Layer 4 of a small transformer language model trained on English Wikipedia (8 layers, counted from 0, width 128).
A neuron adds its activation times its output weights to the MLP's output. To switch it off is to set its activation to zero at one token and run the rest of the model.
A neuron's activation on a vector x is squared ReLU(weights . x), where the dot is the dot product.

Input weights of the MLP neurons that the questions are about. A number n stands for n times 0.0069.
n126: 8 5 -3 -18 -11 2 8 -5 -4 -14 -4 -5 24 7 -2 -2 -6 -16 0 -11 -8 -14 5 0 -9 1 0 14 14 5 -14 -1 -35 24 0 -3 -4 13 15 34 7 4 4 -25 5 1 -9 -21 -9 2 6 33 12 -1 -28 37 -17 -17 7 28 25 9 -11 13 6 -12 23 8 -5 9 21 -11 -24 4 2 14 -1 -1 -6 14 -21 8 -8 -6 0 3 3 16 20 29 -26 -9 -29 -14 16 9 -17 -18 23 -9 -6 9 -10 3 -20 -6 -1 -18 -5 15 9 -18 0 -16 -8 27 -16 -1 -7 -26 5 34 -46 14 -20 13 -19 -15
n429: 7 -6 -3 -14 -5 -15 2 6 9 -5 1 5 24 8 16 -10 12 -19 0 20 -4 -38 -6 -11 4 1 -6 15 -23 29 -22 -12 -19 -5 9 -6 13 9 8 37 23 38 -3 1 2 32 6 -4 -50 -10 30 19 19 -1 16 17 -4 -5 -3 -7 25 -24 -8 18 -6 -1 -7 2 24 3 0 -21 -25 21 -14 23 -8 1 3 20 -4 -23 4 4 2 20 -4 -10 5 8 -39 -3 4 -24 -5 5 -27 25 20 5 -4 -6 -5 -19 -19 -22 7 17 31 -10 -17 -13 -12 -12 3 -16 4 -16 -5 -5 -13 10 -5 -16 33 -5 -12 1
n524: -25 15 31 -9 -10 31 -10 -1 27 -15 -20 12 12 -21 -18 13 -19 23 27 17 28 -6 1 -23 -18 9 33 6 14 11 -38 -26 19 18 -18 -10 -16 5 0 -10 -5 5 12 17 -12 -13 1 -31 10 -30 -1 -17 7 -7 14 7 -2 -6 -10 7 -8 28 -11 -35 -19 19 -10 -45 17 0 -40 5 -15 7 2 20 1 -15 16 3 31 9 20 -29 16 -27 -2 31 36 23 -14 3 31 -40 -39 11 4 -3 -1 6 11 12 -34 11 -10 4 25 22 -25 16 20 28 36 -13 -2 19 -27 -11 -22 -17 9 6 -41 16 11 25 2 -6
n585: -7 7 -52 38 27 12 -46 -15 -22 -27 41 -9 -22 -23 6 -21 -3 -49 47 40 -8 -2 35 -10 3 15 19 8 -37 31 -12 31 -5 25 95 -8 12 -15 -6 4 62 18 23 29 12 -11 53 -13 5 -44 8 17 -38 19 20 9 -13 -21 -9 4 10 -4 -2 -1 -27 -4 13 -45 -24 -51 48 -17 2 25 -6 2 0 8 18 26 -3 0 16 -34 18 -17 -24 3 5 9 -37 0 38 11 -10 -35 -3 -39 10 -19 21 -49 -26 8 -24 -37 6 0 12 6 2 -4 1 58 27 27 -8 -37 19 -34 -21 13 29 5 -18 -14 38 -15
n615: -34 25 -7 -16 39 2 -17 12 -2 -17 -26 4 -1 -16 7 -11 4 -8 20 -13 -6 -9 -4 -14 28 10 15 2 17 8 28 0 -10 12 44 -2 -46 -2 -1 21 -3 8 37 -3 -13 18 16 -20 -5 19 -11 16 5 -7 22 -17 4 -11 20 7 -5 -12 -17 18 3 -9 -4 -11 13 -32 -2 33 -3 -19 12 35 -32 -12 -8 -5 13 -10 20 9 -8 40 -4 37 -17 -4 18 -5 -5 -23 -7 -4 45 4 -25 10 -13 -47 7 11 11 -16 24 -48 20 -9 14 13 11 -7 -9 -7 -38 -17 8 -12 -3 1 6 -13 -6 -8 10 -24
n649: 45 -4 -18 -2 24 -12 8 6 -15 26 -7 -23 -26 3 -29 -29 -25 -1 28 34 12 13 -24 -15 -8 -1 -7 -1 11 7 -4 5 -16 43 1 23 1 15 -6 0 22 -19 20 17 6 -7 7 3 1 21 -14 -7 -3 -10 -1 9 7 8 5 -8 5 -18 18 -10 5 -6 11 -20 0 16 -11 -19 13 5 0 -11 -36 16 3 4 -6 -18 1 -37 -8 16 5 -4 -16 -10 5 2 17 -15 -19 2 -21 28 4 -16 -5 -9 22 26 -7 -26 -25 -20 -1 10 1 34 26 20 -19 4 7 8 0 2 13 8 -3 3 -22 7 -10 1
n686: 14 5 -29 2 -11 -8 -4 27 -8 6 13 10 15 -9 -12 -1 6 -11 -2 13 -2 -21 -33 6 -52 -43 10 6 -10 6 14 19 32 7 46 23 31 -31 -16 -29 8 29 10 46 -14 2 -3 9 -7 18 4 -25 1 23 -7 -5 -4 -11 23 -11 -6 -22 7 1 -40 11 16 -5 -8 44 -24 3 12 6 3 12 18 -13 9 17 17 5 -10 -13 39 3 -24 9 -21 -4 -9 -5 -31 -24 -4 16 8 29 10 -10 25 -47 12 -10 -6 -20 2 -20 27 -21 -44 -18 5 -12 -3 39 0 -13 29 -20 20 1 14 -9 -7 2 -8 -2
n778: -34 1 -15 13 2 22 11 10 3 15 23 2 -17 14 -1 21 -21 -34 -14 31 9 -1 -30 -39 -2 -5 15 -13 5 14 -8 -1 16 10 11 -18 -2 7 -1 -14 -9 42 20 2 -12 1 -21 0 -1 21 -16 -4 6 14 7 9 15 3 12 -6 14 -7 -2 3 5 -13 2 7 -12 -17 -9 -18 -55 2 10 -5 4 -16 18 2 2 -38 -7 -5 -29 12 -15 12 17 20 -3 -13 -11 -4 7 13 5 24 7 -2 19 -6 -3 20 -4 -31 -6 16 15 -5 -19 23 5 18 4 12 -13 15 23 6 28 -8 -13 29 -13 -7 -23 5
n798: 18 22 -1 -11 -13 2 6 -10 7 1 2 13 4 -27 11 -11 -8 4 23 21 -2 -4 -6 4 -6 -25 19 24 -4 27 0 -32 23 14 -1 10 -11 -37 -7 9 30 3 -10 41 -8 -7 -11 7 2 19 -35 -32 -10 2 1 -35 10 15 -7 -23 -6 3 -40 -11 10 10 -5 -33 -14 15 13 3 11 7 -2 16 -16 30 -8 8 -7 13 41 17 -11 -8 -26 28 -2 -26 14 -19 26 -24 7 -32 16 -1 0 -29 -2 -36 -8 -1 -14 -15 22 -13 15 -2 -7 9 -32 17 24 -2 -4 -7 7 5 1 13 -3 6 20 -16 -5 -10
n828: -9 9 3 16 17 11 -1 17 -16 14 14 -14 -16 -26 -15 1 5 -8 24 32 -8 6 -22 -14 1 -3 20 -1 -32 18 -36 -11 -26 8 14 -13 15 -19 -14 25 22 -22 2 28 2 11 21 9 -9 -9 17 7 9 22 -10 -3 2 -19 -21 -12 1 -11 2 -15 -9 -14 -11 14 31 7 6 24 1 31 -9 24 -47 15 25 36 -24 -40 -6 -8 -18 -21 5 23 -10 -19 -17 -35 14 -14 -17 3 8 -20 41 13 16 5 -19 -16 2 7 5 -18 -19 4 8 -26 13 21 14 21 -26 3 16 -31 21 6 4 -16 -31 28 6 -1
n944: 1 14 -16 3 -8 3 22 11 3 -17 0 1 -22 -14 -4 9 -11 16 -7 9 2 -8 -11 -24 3 0 -8 -6 9 16 -19 -18 7 -16 -1 -13 16 -28 -8 -11 -5 -19 -25 16 -6 10 23 13 2 -8 -16 -7 4 -28 -22 -12 23 4 0 -9 -22 47 -5 0 -32 5 16 -12 -1 4 -24 12 -14 25 -8 21 24 -2 -10 3 -4 -1 13 24 0 -1 -8 25 7 -12 18 -3 11 6 -8 -21 11 39 -33 11 -9 -2 14 -11 -3 23 23 15 1 3 -9 30 4 6 5 12 -7 17 11 20 -11 -19 5 19 -12 2 8 0

Output weights of the MLP neurons that the questions are about. A number n stands for n times 0.0048.
n126: 4 17 23 -8 -2 31 1 -28 11 28 -2 32 -15 18 19 15 31 1 16 25 23 0 -13 -11 9 4 18 -11 -1 -2 8 -9 23 -1 11 1 33 10 -23 -39 33 22 -10 3 -16 -22 5 20 -20 8 -34 14 -12 -8 17 -32 16 1 -27 -5 -32 -18 19 7 -36 8 -17 -14 24 -34 -17 12 9 5 14 -58 -24 -12 -20 26 6 5 24 14 -20 -20 3 -36 11 -49 24 -47 3 2 -17 -1 48 -13 -7 13 -10 -13 2 -27 20 -7 10 -5 4 10 -21 23 -14 26 32 -12 7 25 -35 -5 -13 -39 39 -15 31 -14 16 6
n429: -13 38 6 42 9 -19 14 10 11 -20 20 4 -10 10 -8 9 -20 6 -9 11 18 -37 3 4 15 -10 4 -8 -11 16 -17 22 -6 -22 -78 -3 8 -9 14 8 -14 -41 28 2 17 -7 27 -17 28 -43 -30 -12 6 18 -5 -22 -1 2 13 16 -6 15 13 -59 37 -11 -13 -3 -55 5 11 6 55 28 15 32 -14 18 -16 13 12 10 -16 -3 -38 15 -8 -7 36 -16 26 -13 26 -2 38 -18 16 -3 -36 -27 35 7 12 -25 35 -17 -20 -23 7 -20 -17 8 16 -20 -12 -22 -2 -11 -22 -14 4 31 21 7 -18 7 -18 -5
n524: 5 -17 -35 -1 -1 -32 -18 -25 -21 -1 -15 5 83 5 -11 -19 16 21 5 15 -11 -13 10 -9 -29 26 1 10 -34 -32 30 -18 9 33 15 32 -3 -23 -54 36 -7 -13 -28 -18 2 36 4 -20 -10 16 26 40 20 3 -37 18 -7 0 3 9 -13 -36 -37 -1 -6 -22 -1 -4 35 -14 -15 4 24 2 -18 13 -7 43 7 1 3 -19 -29 12 -49 24 -16 -21 -43 10 -2 -1 -17 -7 -15 43 -1 -5 29 41 0 -13 15 19 45 17 -42 -20 -8 3 41 15 -42 30 -28 12 19 -27 30 62 14 2 -33 -66 -30 28 20 81
n585: 23 36 -1 2 -63 27 46 -24 24 54 -4 16 -69 0 53 44 -38 -1 -72 53 -42 8 -39 -30 -29 14 4 -34 -20 -20 -19 28 25 5 -35 33 28 -3 53 -27 11 -50 -40 43 4 -62 49 -25 5 69 -22 8 20 -29 2 25 49 -11 10 -34 -37 4 23 -44 94 -50 -25 25 18 13 29 26 -22 4 6 -14 -30 -42 -16 52 -15 4 22 9 -29 1 -7 -68 6 -12 -20 -52 11 -3 -24 5 -10 -3 -42 9 39 5 -33 40 16 2 -1 43 6 18 -19 2 35 -6 -8 13 -35 -18 -15 25 -12 26 15 -14 19 -43 -10 -2
n615: -33 -11 10 12 1 -22 -19 21 17 -18 31 5 -59 39 4 5 10 -24 -30 0 38 -9 4 25 24 -13 28 -23 -2 -9 -2 50 28 -30 -2 -34 18 -14 15 -11 -4 -28 4 3 38 -25 -4 2 60 7 11 -21 -2 -1 -21 -44 -38 31 -25 49 -15 -23 -24 28 13 -51 4 -37 -29 15 -36 -9 14 -7 31 14 -9 -6 32 21 -48 -21 20 34 -12 -27 -6 3 21 13 -8 -8 -33 20 8 15 -32 17 39 -70 9 5 28 41 36 6 -19 -24 -1 20 31 5 -12 -20 12 -82 31 -17 2 -5 -8 -12 -1 45 -13 11 26 28
n649: -9 9 -9 32 20 -21 5 16 13 0 9 15 -9 30 -15 31 15 -25 -4 -45 -21 5 21 -19 66 -17 -13 -30 -10 -35 -27 -11 26 -11 3 16 -38 23 -15 -18 -21 0 -37 31 -4 -34 27 -9 34 -34 18 -1 28 28 -24 -27 8 -36 -19 1 26 13 -8 34 -36 -24 4 17 10 -22 11 -28 -11 16 -7 -18 -7 8 28 -30 -20 2 17 10 -32 12 -21 1 24 8 -7 -21 -33 -7 19 16 -12 -17 -28 27 -18 19 19 -19 -8 27 42 36 -7 20 -4 19 12 5 -2 -30 18 -27 21 -8 26 -24 -20 45 -14 22 21 -3
n686: -26 -12 -15 -20 19 -9 23 -21 8 10 3 41 4 -3 -3 -30 9 11 6 -35 -22 31 19 11 -26 -1 -8 7 -52 -73 -31 6 39 -5 -1 11 27 -8 23 -21 7 16 10 -5 -33 -3 44 15 -7 40 -43 56 46 -34 -20 -12 9 6 -14 32 4 9 25 8 45 -8 -5 -10 -6 37 -34 -23 -17 -17 -31 -6 22 -39 -21 -9 12 18 13 56 -7 -31 51 23 -42 3 56 50 -20 -21 -24 -27 -12 29 -17 31 38 0 -27 -26 -4 -14 -2 18 27 12 6 -29 -15 4 -11 24 -22 7 -41 6 -40 12 41 12 -24 -26 -38 37
n778: -41 -11 11 -17 -29 -16 1 -25 19 10 -26 20 -34 4 22 -11 9 21 7 -25 11 -2 23 -4 -2 19 15 -8 47 -10 24 -21 4 -13 8 1 -14 17 -1 9 55 -6 25 -19 -22 11 28 39 -14 11 -6 41 -15 8 -1 9 -38 11 2 -10 11 -39 -3 -5 2 -5 -18 -10 40 3 1 20 -6 10 -26 -28 -29 -37 13 -3 -3 -18 6 -3 29 -16 37 -34 -20 1 4 27 11 -5 27 14 -12 6 7 -30 -32 23 3 21 34 -9 25 -6 -1 7 47 -36 -21 0 7 -11 19 -33 -6 -18 -15 -19 28 -32 -38 -16 -4 24
n798: 17 -26 36 -33 -15 56 -20 7 -29 55 13 -33 0 37 -33 -10 -4 -15 21 33 -36 10 -28 27 -2 -31 -30 4 -29 0 6 14 -18 64 22 27 -30 -13 20 -17 19 -28 -6 6 -3 17 -26 5 16 23 -1 -17 -16 42 60 2 -31 -7 -5 1 4 -19 29 3 3 38 -6 9 61 10 -17 -42 1 1 1 -1 -2 -14 28 -18 -10 -35 3 -18 -10 14 31 4 -16 31 -32 -7 -55 4 0 59 0 -40 8 -7 -27 -13 -18 16 14 5 -17 5 -16 -9 7 -29 13 37 -5 -4 -24 -9 22 39 6 -14 -16 -35 -1 -25 22 8
n828: -13 20 38 -21 25 28 -28 39 10 -11 -18 -13 -21 -3 19 39 -3 -11 -16 -4 47 -12 -29 6 22 20 7 48 8 -15 -26 13 -30 -35 18 50 -11 12 -13 -37 -28 24 38 5 -22 -15 -20 -20 10 -55 7 -25 24 -18 11 -52 43 42 11 -22 -14 35 12 -10 -2 -12 11 1 27 55 -18 8 14 3 -43 29 -14 -5 -31 -2 -1 -15 -23 -1 48 22 -9 25 27 9 25 -17 13 -1 8 11 33 21 -11 11 -26 -16 14 -34 12 -8 -15 -2 -2 8 21 -26 -13 -11 4 -25 -46 11 -23 -33 2 -8 13 -12 42 -28 2 -15
n944: 1 -68 8 3 30 -17 -9 -4 -8 -7 22 7 7 5 38 -37 18 -26 -4 5 15 16 13 13 21 -4 -3 46 -5 -16 16 28 -38 3 6 -10 -9 1 9 37 2 48 13 -19 26 7 -3 16 20 11 6 6 5 1 2 -8 -26 -9 -13 18 14 -39 -19 26 22 -27 13 -6 11 -13 16 -10 12 12 12 -47 -53 -19 -34 35 -12 -16 -7 16 27 -17 16 -21 23 10 -18 -5 -19 -25 -19 13 10 -27 24 -1 19 19 -35 23 -17 -35 -6 5 -5 4 18 -25 0 -9 26 23 -14 1 -32 -19 -1 9 -15 3 -15 18 -3 26

Each question names a token from some text and the token that comes next. It shows the vector x that enters the MLP there. A number n stands for n times 0.059.

Then comes g, the gradient of the next token's log-probability with respect to the MLP's output, scaled to length 1. A neuron's effect is roughly proportional to its activation times (output weights . g). A number n stands for n times 0.004.

"ia", then "\n"
x: -4 -87 16 -28 -24 19 -10 -7 -8 -6 -35 -12 16 15 14 -3 1 2 -26 -4 -24 29 8 4 20 23 -7 1 -4 -5 16 10 -32 4 6 5 -7 19 7 12 -5 1 -1 -4 17 20 -5 23 13 18 -14 16 10 -18 8 -10 11 -16 -16 -14 2 -1 -1 15 16 -7 10 19 6 2 4 -5 2 -4 12 -1 -6 4 -8 -3 -15 -19 12 11 -3 -22 32 4 5 18 -28 22 -7 23 -6 -6 -27 5 -14 -15 8 17 -18 16 19 11 1 9 -23 20 25 -14 3 -16 -7 7 4 28 4 -3 -24 16 -3 -4 -6 17 -28 25
g: -19 7 -17 16 7 48 -22 -17 17 -13 27 -8 -29 3 -5 31 9 -4 7 15 -5 6 12 -22 -30 36 -6 15 22 4 14 -19 3 -60 1 14 5 -21 22 12 47 7 0 -19 -47 -29 -9 16 30 -6 -16 25 38 -3 5 -21 26 23 -23 18 3 -17 -21 -22 -48 -29 5 4 -30 -11 32 51 -13 -24 -4 -2 23 -26 -10 11 3 27 -5 13 -18 3 13 -8 10 18 -27 -8 -6 -5 -44 0 -16 -37 -5 -23 16 13 9 2 9 -11 -34 -33 -16 36 -19 -5 39 16 46 27 18 -15 -2 -14 -12 29 4 25 36 -49 19 -6
Which neuron, switched off, lowers the next token's probability most? n126

"8", then "–"
x: -2 -43 48 -20 -5 -19 10 -8 -17 32 20 -25 -35 -14 -5 19 -8 3 25 0 -20 30 -4 13 29 -10 2 4 -8 3 2 -30 9 17 -31 -1 -4 -8 6 2 25 -5 -12 -4 0 12 -30 54 32 -1 -1 4 31 -22 -18 6 -13 21 -11 13 -4 -15 -3 -19 22 0 11 -1 24 23 -17 -6 20 -7 20 21 -15 -8 -1 -10 8 1 4 12 -26 -34 17 -3 4 -2 25 -4 7 24 -27 8 -16 -32 15 -16 5 9 -22 -14 3 63 11 1 -6 0 7 -4 -8 -2 14 -18 15 -3 -10 -20 9 -10 5 5 -4 -18 -21 24
g: -4 15 38 24 51 -33 24 55 11 22 5 9 -18 -1 15 4 -14 4 16 3 8 32 6 -11 6 30 -12 24 -8 -4 26 8 34 -23 7 16 -32 0 7 7 9 16 -14 10 39 -47 24 -16 -8 -21 -12 0 15 29 11 -39 1 48 -35 -29 -9 21 -16 12 -8 22 18 -17 39 14 7 -8 -16 -13 -10 41 15 -19 -5 -9 -9 -13 -7 -19 -17 14 16 -29 4 -3 23 -39 -14 -13 14 7 41 -4 6 3 -10 15 21 14 -21 -11 7 1 -51 -11 -13 -28 -30 -15 7 -24 -35 -32 30 -16 -14 -31 -6 -63 28 -19 -3 -38
Which neuron, switched off, lowers the next token's probability most? n828

"\n", then "-"
x: 0 -55 35 8 -7 29 -4 19 -5 31 -3 -9 -5 -2 19 19 -2 21 12 9 11 -31 -13 -6 6 21 -1 0 -22 12 14 -3 21 8 7 3 30 -19 -16 -6 -4 -22 -2 -3 -12 -10 -6 -2 74 4 -5 6 12 6 15 -38 7 13 -9 4 -24 -12 -26 18 -3 -2 -5 20 -1 -24 -4 8 -7 -5 22 17 -5 -18 2 -27 -2 -1 8 7 3 -17 12 13 8 -13 13 -7 -16 51 -26 -13 -23 3 11 -19 7 13 13 -4 6 33 -4 -15 -32 6 12 0 -10 2 -5 19 -14 1 -6 -15 2 -17 -8 5 -2 -8 8 -16
g: 0 -23 -4 -21 -10 23 -20 -35 -16 -22 1 7 -22 -44 -60 15 -8 -12 -13 -25 4 44 5 56 -30 -22 -39 4 9 -29 7 4 25 -3 -5 -41 -5 -17 28 12 -16 -4 -32 -3 -15 7 28 17 41 7 -23 -17 12 -25 -9 -31 1 29 25 32 8 13 -2 24 2 9 44 -6 26 -22 39 8 11 16 -12 -9 -4 2 -22 -4 -22 47 1 -9 -3 -24 12 18 6 26 4 19 -8 -12 3 11 -27 -4 -26 -36 -11 40 -18 12 -34 -14 39 30 15 4 -9 18 4 18 29 -22 12 -44 29 37 -8 -10 1 37 11 7 -9 0
Which neuron, switched off, raises the next token's probability most? n828

" M", then "ase"
x: 13 -63 -3 -27 -20 -2 12 2 1 -15 -8 -35 -2 9 26 5 -10 13 17 -17 3 -25 -9 -14 9 10 17 -6 21 -9 -1 -3 -9 -5 -17 -2 0 11 27 -25 2 12 -22 -27 2 37 1 0 -13 16 32 4 13 -27 8 -26 -38 34 -3 -16 21 13 11 32 -4 28 -5 29 10 10 -21 -27 6 4 -9 14 6 -1 -13 -15 11 -13 -18 -3 9 -19 21 18 11 15 7 12 -4 -4 9 8 0 -1 31 17 -13 11 -20 -6 4 1 20 18 24 -23 6 -9 3 -18 -4 -8 6 7 28 -3 -4 -40 4 -7 21 -43 -1 20
g: 42 6 20 -10 -1 22 -4 4 -19 70 40 -1 12 21 6 -17 37 -48 -10 7 0 7 -43 -22 22 32 33 17 -16 9 -19 8 9 -9 -34 -8 18 3 -7 39 -9 7 11 -44 2 3 -29 -22 10 -14 28 6 37 -24 33 -33 -19 13 -41 13 -21 -16 -21 17 -18 -45 -11 2 4 19 28 -9 -9 22 -5 54 -9 -6 -2 18 -11 -17 -29 -2 -26 4 -10 12 15 -2 -43 -8 -47 28 14 -10 2 -19 -40 -24 19 -3 -6 5 38 -18 -13 -19 31 17 -3 -9 17 9 -14 -6 -14 29 1 -7 18 -32 13 6 -5 30 -9 -3
Which neuron, switched off, lowers the next token's probability most? n429

"an", then " |"
x: 14 -57 -8 -13 -36 8 -14 -9 -32 -15 -9 -27 -30 -1 2 27 7 -13 -16 -37 3 12 16 -8 13 19 -16 3 5 -24 23 26 -13 -4 -7 24 -25 24 37 15 5 -36 -8 -19 -16 25 -24 24 -21 -11 -11 16 1 2 -2 -2 -19 20 1 20 2 -10 13 33 4 -10 -4 20 6 26 5 4 2 -22 9 20 -1 26 2 18 -30 18 -14 9 9 -9 23 8 -4 45 -21 11 -14 24 7 11 -30 -20 15 9 8 18 -4 11 2 10 5 -6 -2 11 13 -23 -1 -8 -7 13 9 11 -10 13 11 0 -10 13 -4 -31 -24 5
g: 9 10 48 -23 -26 -25 61 -2 17 -10 -16 2 12 15 38 57 -24 11 -21 -27 -19 62 -35 -14 13 1 3 -17 35 3 8 -3 24 -12 -20 -16 19 37 19 -11 1 -13 -10 10 11 -31 -2 2 -32 22 16 -14 1 -18 16 -14 28 -23 -2 6 -23 6 39 5 31 -9 0 8 2 27 -6 2 -4 -11 -17 10 -25 22 5 -9 -12 -24 -6 2 -6 33 41 42 -15 -16 33 -10 -3 9 -51 -27 18 25 -8 -11 -20 -31 15 9 8 9 2 -26 22 -19 8 23 -24 -41 -45 30 -33 7 -27 -2 -6 -9 3 -13 4 1 -41 -13
Which neuron, switched off, lowers the next token's probability most? n126

" ", then "1"
x: 2 -42 13 -7 6 -30 21 4 -18 6 -20 -24 -3 -1 14 13 2 33 14 -10 -21 16 13 -1 6 0 -5 -10 13 4 3 -1 0 18 -8 7 -6 -16 3 10 -23 -33 22 -10 -22 11 6 34 4 -6 7 10 6 -3 -6 -34 -1 9 30 8 -8 -3 18 55 3 5 -3 5 8 19 -18 -6 2 4 6 10 -3 1 -16 -13 5 16 3 43 -31 -3 19 8 -70 -12 26 9 -4 38 -8 12 -6 -14 5 10 -6 0 21 3 9 25 -2 -26 -11 -33 17 -5 -1 -29 -15 -12 4 8 5 -4 11 -11 -9 -23 6 -5 0 6
g: -21 8 -40 0 6 2 -5 7 4 -12 -16 12 19 -14 2 15 10 -17 30 -28 -2 -17 -6 -10 2 -35 -22 28 54 33 -9 1 8 -24 45 -29 -10 -36 5 21 -16 -59 23 -14 1 -9 -5 -16 36 -22 -10 32 -5 4 9 -30 -31 8 -7 -26 -14 -2 20 23 -55 17 12 -49 -5 -6 2 -7 3 -7 -3 -23 -16 1 15 16 39 6 -14 2 22 30 15 28 -12 16 25 16 40 32 9 -10 -12 -40 -22 0 43 -36 -27 -10 1 32 18 -12 -1 -28 -3 17 7 9 -21 53 7 -2 42 9 -26 18 38 -17 -3 -21 8 -12
Which neuron, switched off, raises the next token's probability most? n615

"it", then "z"
x: -12 -28 35 19 6 -23 8 -21 -45 18 14 -10 -15 -39 41 -18 8 -12 -22 20 10 -3 -22 17 -4 -10 -25 1 -30 -25 28 18 -5 -10 24 9 10 1 35 6 -19 -33 4 27 0 -10 -32 48 -9 21 10 5 20 6 12 4 21 6 13 -1 -14 -2 3 -18 -10 -22 9 -8 -7 18 -9 9 14 -12 -12 0 24 -3 7 1 26 8 -8 -2 -9 -7 17 32 -13 -1 0 7 -23 25 21 -1 -23 -9 -12 26 2 20 14 -13 3 27 4 34 5 -43 1 -34 -18 1 -2 -23 17 -9 16 -32 17 -16 -5 8 -8 -6 6 14
g: 22 -10 -1 -44 26 16 -22 -13 -1 -75 -9 -25 -9 -5 -3 14 35 9 -1 1 22 -11 41 -42 -37 -8 13 20 -32 3 8 13 5 13 -52 5 -7 -22 -14 17 -4 9 49 -31 4 1 -9 21 20 37 -23 1 24 -25 -6 -7 5 16 4 12 -4 -27 11 0 4 9 30 22 3 -10 -36 14 28 -9 -1 11 11 -23 -37 -26 11 -11 -47 35 2 11 7 -10 -11 37 43 -19 -20 -31 3 15 -22 20 6 23 -12 -7 4 -17 21 -22 56 -2 16 -9 23 22 0 -14 -3 -17 3 42 10 -9 10 -41 -8 -11 -31 31 -7 25
Which neuron, switched off, lowers the next token's probability most? n686

" E", then "S"
x: 11 -82 19 9 -33 -1 16 -13 -20 -4 -8 5 -4 1 -9 -11 -7 -11 8 9 16 3 -8 -17 13 9 29 -6 -18 10 -6 -15 6 6 14 -3 -29 5 16 -7 2 0 -7 2 -2 21 13 11 22 13 19 -10 7 -11 3 -11 5 31 -6 -2 -18 13 13 2 -7 -14 -21 -7 14 14 12 -9 6 37 -19 10 19 -23 2 -23 5 -26 -3 30 -3 -9 29 -5 7 -3 -14 2 -12 34 0 -12 -8 27 -24 3 -15 -21 15 -6 -6 47 28 21 -21 -16 16 16 -10 -22 9 -7 -1 1 -26 9 -4 -2 28 11 -14 -21 -4 21
g: 5 -14 -15 8 -9 -28 21 6 -22 -15 -7 -48 -58 12 4 -21 -7 -14 1 32 -14 -35 -15 -12 20 -9 6 -9 38 6 -7 7 -5 18 -22 -35 24 -1 -23 20 -46 3 -7 -5 9 -25 -50 11 64 23 -12 20 38 -8 58 10 11 21 -24 -32 4 -14 -3 4 -20 -14 19 43 -7 8 -49 -10 -5 -25 -9 15 -10 -6 36 -4 -19 -7 -14 -10 -3 6 18 -6 7 -12 12 -14 -16 8 -39 -6 45 -17 32 10 33 1 15 -12 41 15 0 6 -1 -17 21 41 5 11 10 14 -28 0 32 0 21 -30 24 -16 7 17 -12 34
Which neuron, switched off, lowers the next token's probability most? n944

" Geor", then "g"
x: 22 -48 4 -1 -17 18 15 -8 -9 -3 -9 -6 1 4 4 22 4 -8 9 17 -12 26 -26 -1 7 -16 -9 -5 -24 -6 -24 17 -23 -11 -22 -5 -24 17 8 21 17 -13 -11 -5 -33 6 6 19 -5 -7 23 -2 50 20 15 -3 -6 38 -6 -19 20 -2 4 0 -22 21 11 16 -1 15 -8 2 1 -21 1 9 13 -34 -8 -18 23 -7 7 17 8 -34 14 4 -7 29 2 -13 30 45 -11 -1 -20 -17 -2 -16 15 2 -14 33 9 21 34 20 -1 -6 -28 13 0 -28 -10 13 -7 19 -7 -17 -20 -15 -29 18 10 -42 17 12
g: 2 3 34 6 -23 7 3 27 12 -3 18 29 -22 22 -28 -4 -29 -17 -55 -11 7 9 -31 -22 23 -29 30 -23 -1 -8 25 -20 25 -27 -11 20 -10 -8 3 19 -21 -9 -8 33 -18 22 -11 -13 15 -4 -16 11 14 3 -8 -7 6 3 -2 24 38 -13 23 36 3 -55 17 13 3 13 -5 -47 1 21 -20 -23 8 -17 -17 16 -6 -34 0 -39 11 -6 -37 1 17 14 -11 46 -9 8 30 -16 -29 9 -9 55 -25 -13 -1 -4 -9 -18 11 30 -24 -21 -17 13 45 -27 50 27 -48 -11 12 -4 -14 -18 55 7 17 15 8 15
Which neuron, switched off, raises the next token's probability most? n524

" |", then " "
x: -3 -64 -13 6 7 -17 -10 -35 -27 -8 -19 -20 -14 2 8 15 0 22 15 -9 -65 10 -11 -6 18 6 -13 0 11 24 0 -12 6 3 13 28 -15 -8 11 1 -3 -8 -2 14 -1 -1 5 30 33 -3 -3 23 -1 29 -17 -21 1 0 4 14 -1 2 60 8 -6 -12 -5 10 3 -3 -16 -12 0 8 3 -5 0 0 1 3 -9 11 14 17 0 -8 10 10 2 7 20 2 -6 10 -33 -5 -22 -11 -22 11 -8 10 17 7 8 23 -11 -8 -7 10 22 6 18 -2 -19 29 20 -16 1 9 11 -2 -9 4 11 -53 -3 -6
g: 44 16 27 -6 -4 -10 -11 6 -22 -14 -13 36 -15 7 15 -1 -23 -10 18 19 20 13 -15 6 -22 -31 -7 -29 12 -42 20 12 27 4 -1 -11 29 24 3 4 -20 -19 24 -10 -15 -28 -17 11 21 -13 5 3 7 57 4 -32 24 -12 6 10 50 33 13 -17 -17 -18 -10 -24 5 15 13 -27 -20 8 0 -8 10 -10 -20 17 -30 4 -12 -5 21 16 4 -6 -6 6 20 17 -11 4 23 -7 -13 -3 20 11 -20 -21 -5 -24 0 2 41 62 -17 9 18 49 -2 -21 -65 9 -38 -6 13 -33 9 -21 -20 -46 1 -14 59 -50
Which neuron, switched off, lowers the next token's probability most? n649

" Q", then "ad"
x: -9 -60 -14 -2 -21 5 -4 -3 -2 23 -9 -2 22 -8 1 14 2 -12 -11 -23 -10 5 1 -10 15 24 12 20 -8 7 4 9 17 -14 -14 -13 13 27 53 -23 -9 2 -23 -5 -6 17 -6 -6 13 16 1 29 24 -13 15 -43 9 17 -13 -22 27 9 -1 44 -30 5 -4 11 9 2 -13 -6 -18 6 3 12 6 -6 0 -1 4 0 -1 3 2 3 7 28 -9 23 -26 -28 -40 1 -3 2 -12 -3 9 29 -26 -4 21 28 -1 -1 -2 -8 31 -10 -1 1 20 -15 1 -1 -11 10 32 -4 14 -27 27 -21 -3 -38 -23 26
g: 14 -2 27 -42 5 -35 -4 5 24 31 3 27 -10 -12 22 13 -13 20 -45 2 -6 16 -17 -12 21 -16 -26 35 -53 8 10 40 19 1 -22 44 22 -21 29 -12 44 -25 -18 -23 -14 -34 -42 -11 1 10 1 -51 27 -11 7 18 -13 8 5 -1 5 7 13 -25 52 -18 -5 0 38 1 32 -17 12 12 8 7 -28 -18 -2 24 -40 -15 7 -29 -4 -27 20 6 -7 -9 27 18 -1 0 -14 26 -25 -2 -16 -7 -21 0 -50 21 4 -3 24 30 34 27 18 -6 -13 24 37 -19 5 9 13 7 -2 -23 8 -24 -29 -40 -14 7
Which neuron, switched off, lowers the next token's probability most? n778